Layer 4 of a small transformer language model trained on English Wikipedia (11 layers, counted from 0, width 64).
A neuron's activation on a vector x is GELU(weights . x), where the dot is the dot product.

Input weights of the MLP neurons that the questions are about. A number n stands for (n - 500) times 0.0023.
n5: 475 572 483 438 581 613 552 706 486 471 661 530 404 479 389 540 498 457 553 622 564 539 271 437 408 468 535 519 420 471 557 733 707 422 626 445 673 687 386 455 561 696 459 287 457 484 425 446 485 771 540 247 596 413 812 497 562 671 617 541 504 559 658 414
n12: 444 570 636 474 593 514 319 706 555 642 435 428 361 564 416 626 575 497 636 487 467 411 506 582 518 577 423 319 349 273 319 342 485 366 627 494 391 457 667 525 704 788 693 537 527 481 479 395 561 587 617 660 553 696 316 577 290 591 299 379 487 616 422 280
n74: 536 602 642 263 579 479 603 421 457 490 431 322 704 637 558 501 774 414 507 683 580 509 607 238 581 486 590 440 502 489 471 410 504 413 322 655 417 447 309 592 561 798 532 472 439 530 574 638 554 542 316 620 400 546 405 548 236 421 409 540 341 364 366 461
n105: 707 496 533 703 577 476 547 551 447 511 676 474 346 580 150 342 368 502 599 393 560 498 614 491 542 521 568 420 437 561 531 241 515 379 504 467 260 550 366 308 475 446 439 357 405 441 743 459 638 476 602 361 517 405 479 554 487 335 419 388 438 466 510 568
n108: 711 687 618 558 449 494 599 493 349 565 548 662 495 443 588 598 503 466 460 466 449 682 724 640 601 608 319 665 465 391 404 512 571 387 315 603 623 382 391 653 391 517 705 729 374 557 610 410 394 674 735 664 752 565 437 516 397 310 337 519 619 338 506 458
n132: 310 196 407 417 584 482 226 519 697 563 573 593 681 402 604 735 508 516 457 346 562 532 459 351 589 526 543 445 437 418 638 630 603 588 386 457 535 769 539 576 680 222 212 659 586 475 465 428 488 354 453 829 579 754 582 586 326 317 448 613 429 706 381 381
n163: 364 425 697 506 362 491 263 568 376 540 408 494 384 417 376 332 437 474 615 563 428 623 737 284 391 431 521 452 337 317 475 460 794 663 611 840 420 404 564 561 383 743 393 524 786 536 579 570 404 621 599 550 376 555 276 406 245 530 502 283 482 543 310 472
n167: 689 579 557 471 528 280 80 386 620 525 715 542 452 596 313 699 577 410 765 306 685 618 574 405 664 684 519 369 504 511 433 312 543 544 341 210 341 669 691 540 684 782 459 404 329 443 528 366 619 557 306 542 377 479 520 544 409 364 453 343 430 328 597 574
n168: 321 708 526 329 487 598 636 587 669 378 572 205 539 409 680 579 647 228 317 506 569 294 389 409 692 540 519 443 474 783 597 560 266 491 364 349 641 520 570 536 550 289 460 531 461 497 557 722 581 439 355 530 496 569 455 489 426 504 443 605 543 553 744 541
n176: 640 389 780 296 680 485 398 655 548 603 497 606 333 618 389 343 578 275 731 238 611 753 426 623 424 532 700 650 317 295 559 696 623 389 598 421 572 647 558 543 673 220 714 343 393 270 450 710 20 694 52 585 548 481 543 432 449 418 520 462 486 525 480 520
n192: 703 513 590 571 605 423 455 549 556 552 368 328 377 600 421 605 551 479 154 593 670 527 539 512 630 320 448 656 449 537 548 384 483 468 441 480 565 458 522 414 315 502 494 559 404 467 462 655 344 553 390 308 504 503 371 398 600 446 380 564 541 375 625 555
n208: 498 376 365 305 566 613 731 463 431 408 546 570 437 472 607 333 561 492 602 454 403 331 400 525 509 507 530 441 514 512 320 592 565 484 485 448 512 501 697 335 503 534 459 538 615 473 332 522 401 434 411 684 426 462 358 418 295 464 615 543 668 615 430 219
n213: 359 408 393 434 520 552 569 254 560 514 481 413 522 598 510 578 596 380 442 542 434 575 487 569 445 295 366 537 485 554 438 420 400 450 657 531 400 315 460 434 595 528 416 415 314 643 604 628 704 552 471 267 320 286 683 485 625 547 554 485 373 459 637 619
n216: 141 472 451 295 121 390 470 473 476 817 680 346 957 324 560 257 372 339 768 545 360 344 318 462 451 325 600 420 427 470 616 502 383 517 497 594 357 258 454 419 808 539 260 512 743 631 308 442 672 506 677 542 658 734 519 418 219 733 613 694 435 595 506 492
n223: 528 480 681 390 479 280 300 498 491 626 745 645 210 490 234 554 612 282 728 166 579 511 335 579 316 418 561 602 659 473 475 297 765 530 499 620 699 565 258 503 673 655 730 267 723 523 454 237 376 625 295 557 823 657 887 571 371 470 510 522 482 274 396 772
n242: 573 344 487 523 632 405 301 208 602 546 363 737 735 370 436 420 358 456 471 484 536 584 627 512 618 455 536 395 747 205 354 672 410 244 477 669 282 449 467 460 412 662 190 536 612 500 646 484 432 612 414 476 374 435 593 393 426 553 376 406 539 739 359 545

Each question shows a token from some text and the vector x that enters the MLP there. A number n stands for (n - 500) times 0.0082.

" to": 450 580 507 597 379 620 505 322 466 397 431 429 619 816 299 500 720 650 542 423 437 332 567 605 344 502 244 667 446 490 438 554 440 302 587 458 647 583 550 641 632 443 440 598 703 562 394 590 347 246 511 500 462 621 458 415 522 469 481 507 537 602 529 656
Which neuron fires most, and how strongly? n208, at about 0.58

" under": 435 490 595 616 408 580 569 328 464 338 400 492 635 656 366 399 665 818 493 525 431 295 490 665 387 483 340 574 500 266 485 670 466 536 539 461 741 463 580 693 612 497 490 669 512 445 306 612 423 440 568 381 495 786 467 440 435 491 449 436 531 451 510 680
The three highest activations, in order: n108, n216, n12

" elect": 348 447 513 564 524 532 501 391 539 442 529 506 415 783 388 424 418 770 474 403 232 216 643 626 527 497 579 529 505 377 343 649 583 633 557 325 721 510 503 543 489 342 575 668 377 662 506 647 448 329 434 388 396 622 507 445 437 618 453 398 405 583 411 613
Which neuron fires most, and how strongly? n208, at about 1.2

"}{": 431 496 374 638 532 629 368 412 382 424 579 425 456 470 509 444 614 746 344 402 329 220 406 524 528 615 398 557 369 422 262 614 462 580 532 246 548 698 438 517 524 515 490 561 496 454 824 666 377 328 540 478 473 408 608 500 581 674 529 512 492 616 428 633
Which neuron fires most, and how strongly? n168, at about 1.1

" they": 515 599 575 598 290 542 402 335 462 346 575 585 555 638 264 450 548 599 521 447 424 508 628 686 540 488 247 524 525 432 501 484 499 559 529 481 432 613 347 728 557 368 559 533 677 630 547 672 372 270 602 560 642 611 371 529 636 520 462 469 448 717 524 724
Which of these neurons fires most? n108

" Swed": 315 649 536 571 201 473 472 576 572 330 494 620 658 710 268 595 544 481 430 507 565 472 411 531 507 559 268 410 551 277 396 529 602 478 490 453 448 687 390 659 526 375 470 471 450 637 711 639 461 531 500 367 343 531 409 521 510 314 500 476 523 718 491 650
Which of these neurons fires most? n242

" with": 453 461 532 684 459 665 344 313 481 337 448 497 651 672 287 407 678 752 538 456 323 315 592 644 350 521 285 521 487 467 532 571 408 491 638 371 618 535 561 600 528 441 391 636 545 638 397 659 355 362 583 434 505 702 440 427 453 605 350 420 483 511 502 535
The two highest activations, in order: n12, n163

"198": 447 582 606 452 629 636 657 479 505 343 680 524 492 455 358 396 521 556 480 553 369 531 553 471 535 642 443 549 448 320 410 643 543 725 503 406 740 527 337 621 688 405 404 579 398 603 567 471 480 227 589 330 403 615 506 351 683 550 447 329 280 565 331 466
Which of these neurons fires most? n5

" itself": 461 538 421 483 500 463 490 486 438 431 681 548 717 750 309 438 728 620 505 435 309 333 676 587 383 471 319 454 471 369 463 627 656 456 504 508 462 509 464 532 610 309 482 502 466 547 666 692 395 284 514 490 457 766 301 517 541 469 454 470 382 516 438 731
Which of these neurons fires most? n132

" qual": 365 489 424 716 235 425 470 172 460 434 475 387 462 663 352 338 625 725 495 315 449 416 403 603 604 597 354 482 526 392 574 679 515 474 430 553 629 441 351 548 463 373 595 680 392 594 619 469 503 303 492 343 670 595 429 482 569 347 606 409 569 669 405 577
Which neuron fires most, and how strongly? n108, at about 1.8

"fore": 497 653 491 546 230 434 438 422 536 310 618 492 744 663 371 336 688 744 544 494 334 406 472 583 491 452 386 463 517 364 524 551 396 514 505 522 713 543 639 727 619 369 588 573 599 584 479 546 445 238 596 377 454 644 464 471 569 375 492 466 425 548 477 672
Which of these neurons fires most? n216

"ps": 450 489 507 482 412 669 430 342 469 487 374 526 803 680 336 253 475 627 495 470 547 321 471 494 552 582 253 434 484 405 440 643 449 700 478 370 468 565 423 569 564 422 343 486 496 532 748 567 368 331 533 436 435 453 517 309 522 415 654 442 752 588 437 713
The two highest activations, in order: n242, n216

" Canadian": 372 462 500 604 420 498 563 415 478 342 581 346 573 869 224 502 597 582 408 539 490 375 596 702 626 488 391 465 504 338 387 581 609 640 522 500 463 601 528 464 539 419 436 688 544 638 563 589 457 347 514 336 586 662 392 305 465 561 321 349 405 550 490 660
Which of these neurons fires most? n192

",": 508 543 599 538 458 436 357 438 584 298 610 513 655 670 311 492 745 605 397 473 379 433 515 557 323 468 322 553 465 360 404 779 536 559 608 340 632 648 528 676 495 520 460 458 669 603 390 554 347 304 618 320 521 626 517 461 591 647 445 503 611 646 533 548
The two highest activations, in order: n5, n132

" \"": 495 420 615 705 509 491 366 424 391 383 390 544 560 697 406 419 681 660 401 473 407 320 392 639 492 600 431 592 455 419 437 621 560 582 631 493 508 538 466 834 588 350 480 434 655 413 748 734 348 354 588 488 496 656 513 472 472 541 362 456 366 418 527 560
The two highest activations, in order: n176, n163

"ag": 401 573 516 601 465 609 524 315 633 451 605 495 730 554 384 515 556 755 450 549 433 386 474 654 808 579 402 543 438 401 419 396 630 751 501 327 557 587 594 548 538 335 423 574 472 556 672 612 488 387 360 292 431 468 477 310 461 488 442 546 601 598 334 768
The three highest activations, in order: n168, n132, n213

"ct": 365 530 498 572 489 441 622 481 443 406 497 406 685 976 335 346 589 831 419 417 332 464 568 557 616 527 568 457 433 465 357 625 661 649 487 395 516 441 481 627 545 407 359 619 411 536 571 535 565 269 414 412 546 541 537 526 455 492 412 476 413 546 333 582
The two highest activations, in order: n74, n132

"ab": 430 623 580 601 510 657 547 406 408 486 616 581 698 823 350 500 619 760 534 522 450 511 457 458 548 658 374 506 438 346 514 373 612 588 407 426 514 663 496 543 624 305 526 553 282 620 657 636 549 360 565 278 468 596 618 421 448 599 688 475 625 642 393 529
Which neuron fires most, and how strongly? n105, at about 1.9

" and": 533 553 617 715 378 613 456 331 556 401 613 463 650 802 355 463 660 584 436 516 374 415 626 619 361 463 382 539 435 288 419 780 494 378 587 431 602 451 534 648 495 449 434 607 659 691 467 548 403 300 544 407 444 614 504 464 530 459 431 468 423 749 649 690
Which neuron fires most, and how strongly? n242, at about 2.6

" prob": 410 607 341 524 365 338 476 335 570 575 548 415 549 834 366 454 680 831 474 369 457 393 583 510 490 492 391 451 538 443 481 711 503 472 401 569 745 450 392 471 536 369 576 719 487 475 537 708 406 406 480 548 576 678 410 557 588 495 580 287 451 402 465 688
Which of these neurons fires most? n108

"4": 337 555 452 698 521 642 671 485 348 434 645 351 617 562 390 399 610 565 548 543 529 531 522 562 475 519 308 490 484 299 413 585 708 544 430 351 644 613 549 557 492 560 478 585 536 568 513 569 330 209 569 285 425 618 625 339 660 358 538 300 301 465 462 669
The two highest activations, in order: n5, n213

"en": 399 656 487 703 447 559 501 409 547 447 424 467 848 514 329 460 722 628 444 607 518 267 445 500 658 424 378 372 476 452 377 502 609 723 543 365 524 596 413 567 565 428 378 678 509 438 445 562 450 290 357 283 461 544 385 456 555 478 448 469 591 591 580 767
The two highest activations, in order: n168, n192

"2": 373 579 403 711 469 703 543 440 400 456 701 419 726 464 452 309 517 620 504 575 330 419 443 432 610 557 334 445 501 298 327 509 624 518 531 333 627 588 566 528 519 491 489 659 514 514 715 542 387 168 567 450 377 541 595 360 534 467 460 275 420 650 436 624
Which of these neurons fires most? n242

" re": 490 557 449 641 390 464 419 407 408 360 460 647 490 584 373 529 658 696 383 622 476 382 476 460 436 483 269 307 487 513 509 758 607 471 469 433 637 282 424 747 493 318 537 687 405 641 622 656 432 153 454 504 451 631 438 466 559 522 529 512 597 454 451 547
Which neuron fires most, and how strongly? n108, at about 1.7

" l": 423 450 468 545 425 445 377 180 505 477 527 494 405 514 334 345 639 621 492 509 508 460 508 477 738 627 280 543 523 512 459 538 718 611 651 440 603 574 448 613 411 450 481 625 465 620 529 761 448 139 676 395 488 553 523 450 559 544 672 478 554 559 545 790
The three highest activations, in order: n213, n163, n192

"ak": 449 489 651 594 502 584 360 463 553 393 489 618 697 697 226 467 587 643 516 506 514 390 352 655 621 592 479 493 469 340 401 317 641 535 548 326 542 705 471 597 660 593 531 625 455 522 459 650 492 292 513 380 557 532 346 391 535 446 495 472 654 615 420 790
The two highest activations, in order: n167, n12

" \\": 445 480 334 800 438 534 381 306 406 314 479 526 629 621 431 498 640 692 541 437 337 342 366 543 458 478 414 540 403 390 355 604 580 542 468 262 686 504 483 607 651 503 559 582 546 699 683 549 372 410 517 517 391 695 517 511 700 525 442 446 596 454 614 712
Which of these neurons fires most? n213

" Brit": 340 498 383 563 452 385 427 356 528 331 446 351 665 641 451 578 524 736 403 407 567 338 529 560 409 687 366 455 440 289 228 678 663 513 493 428 632 508 546 546 624 311 449 475 500 529 528 404 426 576 461 437 513 650 269 372 566 370 615 530 623 585 613 664
Which neuron fires most, and how strongly? n132, at about 3

"ained": 487 509 617 517 414 456 431 434 470 372 479 513 711 874 285 274 805 712 376 554 439 311 496 512 516 362 413 473 488 364 442 636 492 486 551 504 635 519 500 600 541 354 547 620 474 596 373 657 387 488 508 444 572 698 490 415 408 491 408 532 339 518 372 622
The three highest activations, in order: n74, n176, n192

" d": 427 442 496 562 496 528 430 390 547 392 500 488 490 610 464 487 591 634 647 412 466 364 543 513 603 527 239 484 559 574 454 668 641 671 597 382 526 486 396 654 389 334 383 683 404 524 654 671 482 148 541 314 500 629 498 624 460 673 604 269 555 413 607 780
Which of these neurons fires most? n213

" that": 493 578 495 554 425 466 456 457 446 498 481 602 651 798 273 444 569 625 466 532 348 441 555 554 439 499 282 564 506 262 469 625 375 480 543 338 557 535 512 643 579 321 591 488 731 581 609 665 308 272 678 368 532 649 492 593 486 472 421 459 460 584 648 654
The three highest activations, in order: n108, n176, n12

"frac": 441 558 548 607 507 646 384 360 523 480 347 349 618 545 383 268 560 676 430 499 476 293 317 558 528 575 264 497 461 331 439 525 399 598 618 300 764 513 342 616 535 419 535 540 410 414 533 554 371 261 500 397 482 539 582 520 419 573 496 438 697 815 540 567
Which of these neurons fires most? n168

"land": 405 591 559 565 416 537 517 418 492 368 567 427 716 792 313 529 705 505 438 492 442 409 561 580 563 528 392 357 534 307 338 623 686 639 483 400 448 692 488 425 652 417 358 540 479 537 565 636 529 312 447 282 519 636 376 264 462 429 413 404 495 547 509 659
Which of these neurons fires most? n167

"p": 528 495 527 526 613 612 457 383 562 492 541 438 780 551 487 402 448 780 553 433 461 338 489 578 622 547 367 339 434 404 371 673 457 843 535 222 452 455 516 623 530 453 496 531 487 514 689 579 440 330 440 479 464 541 600 310 528 496 753 419 662 598 324 696
The three highest activations, in order: n242, n132, n208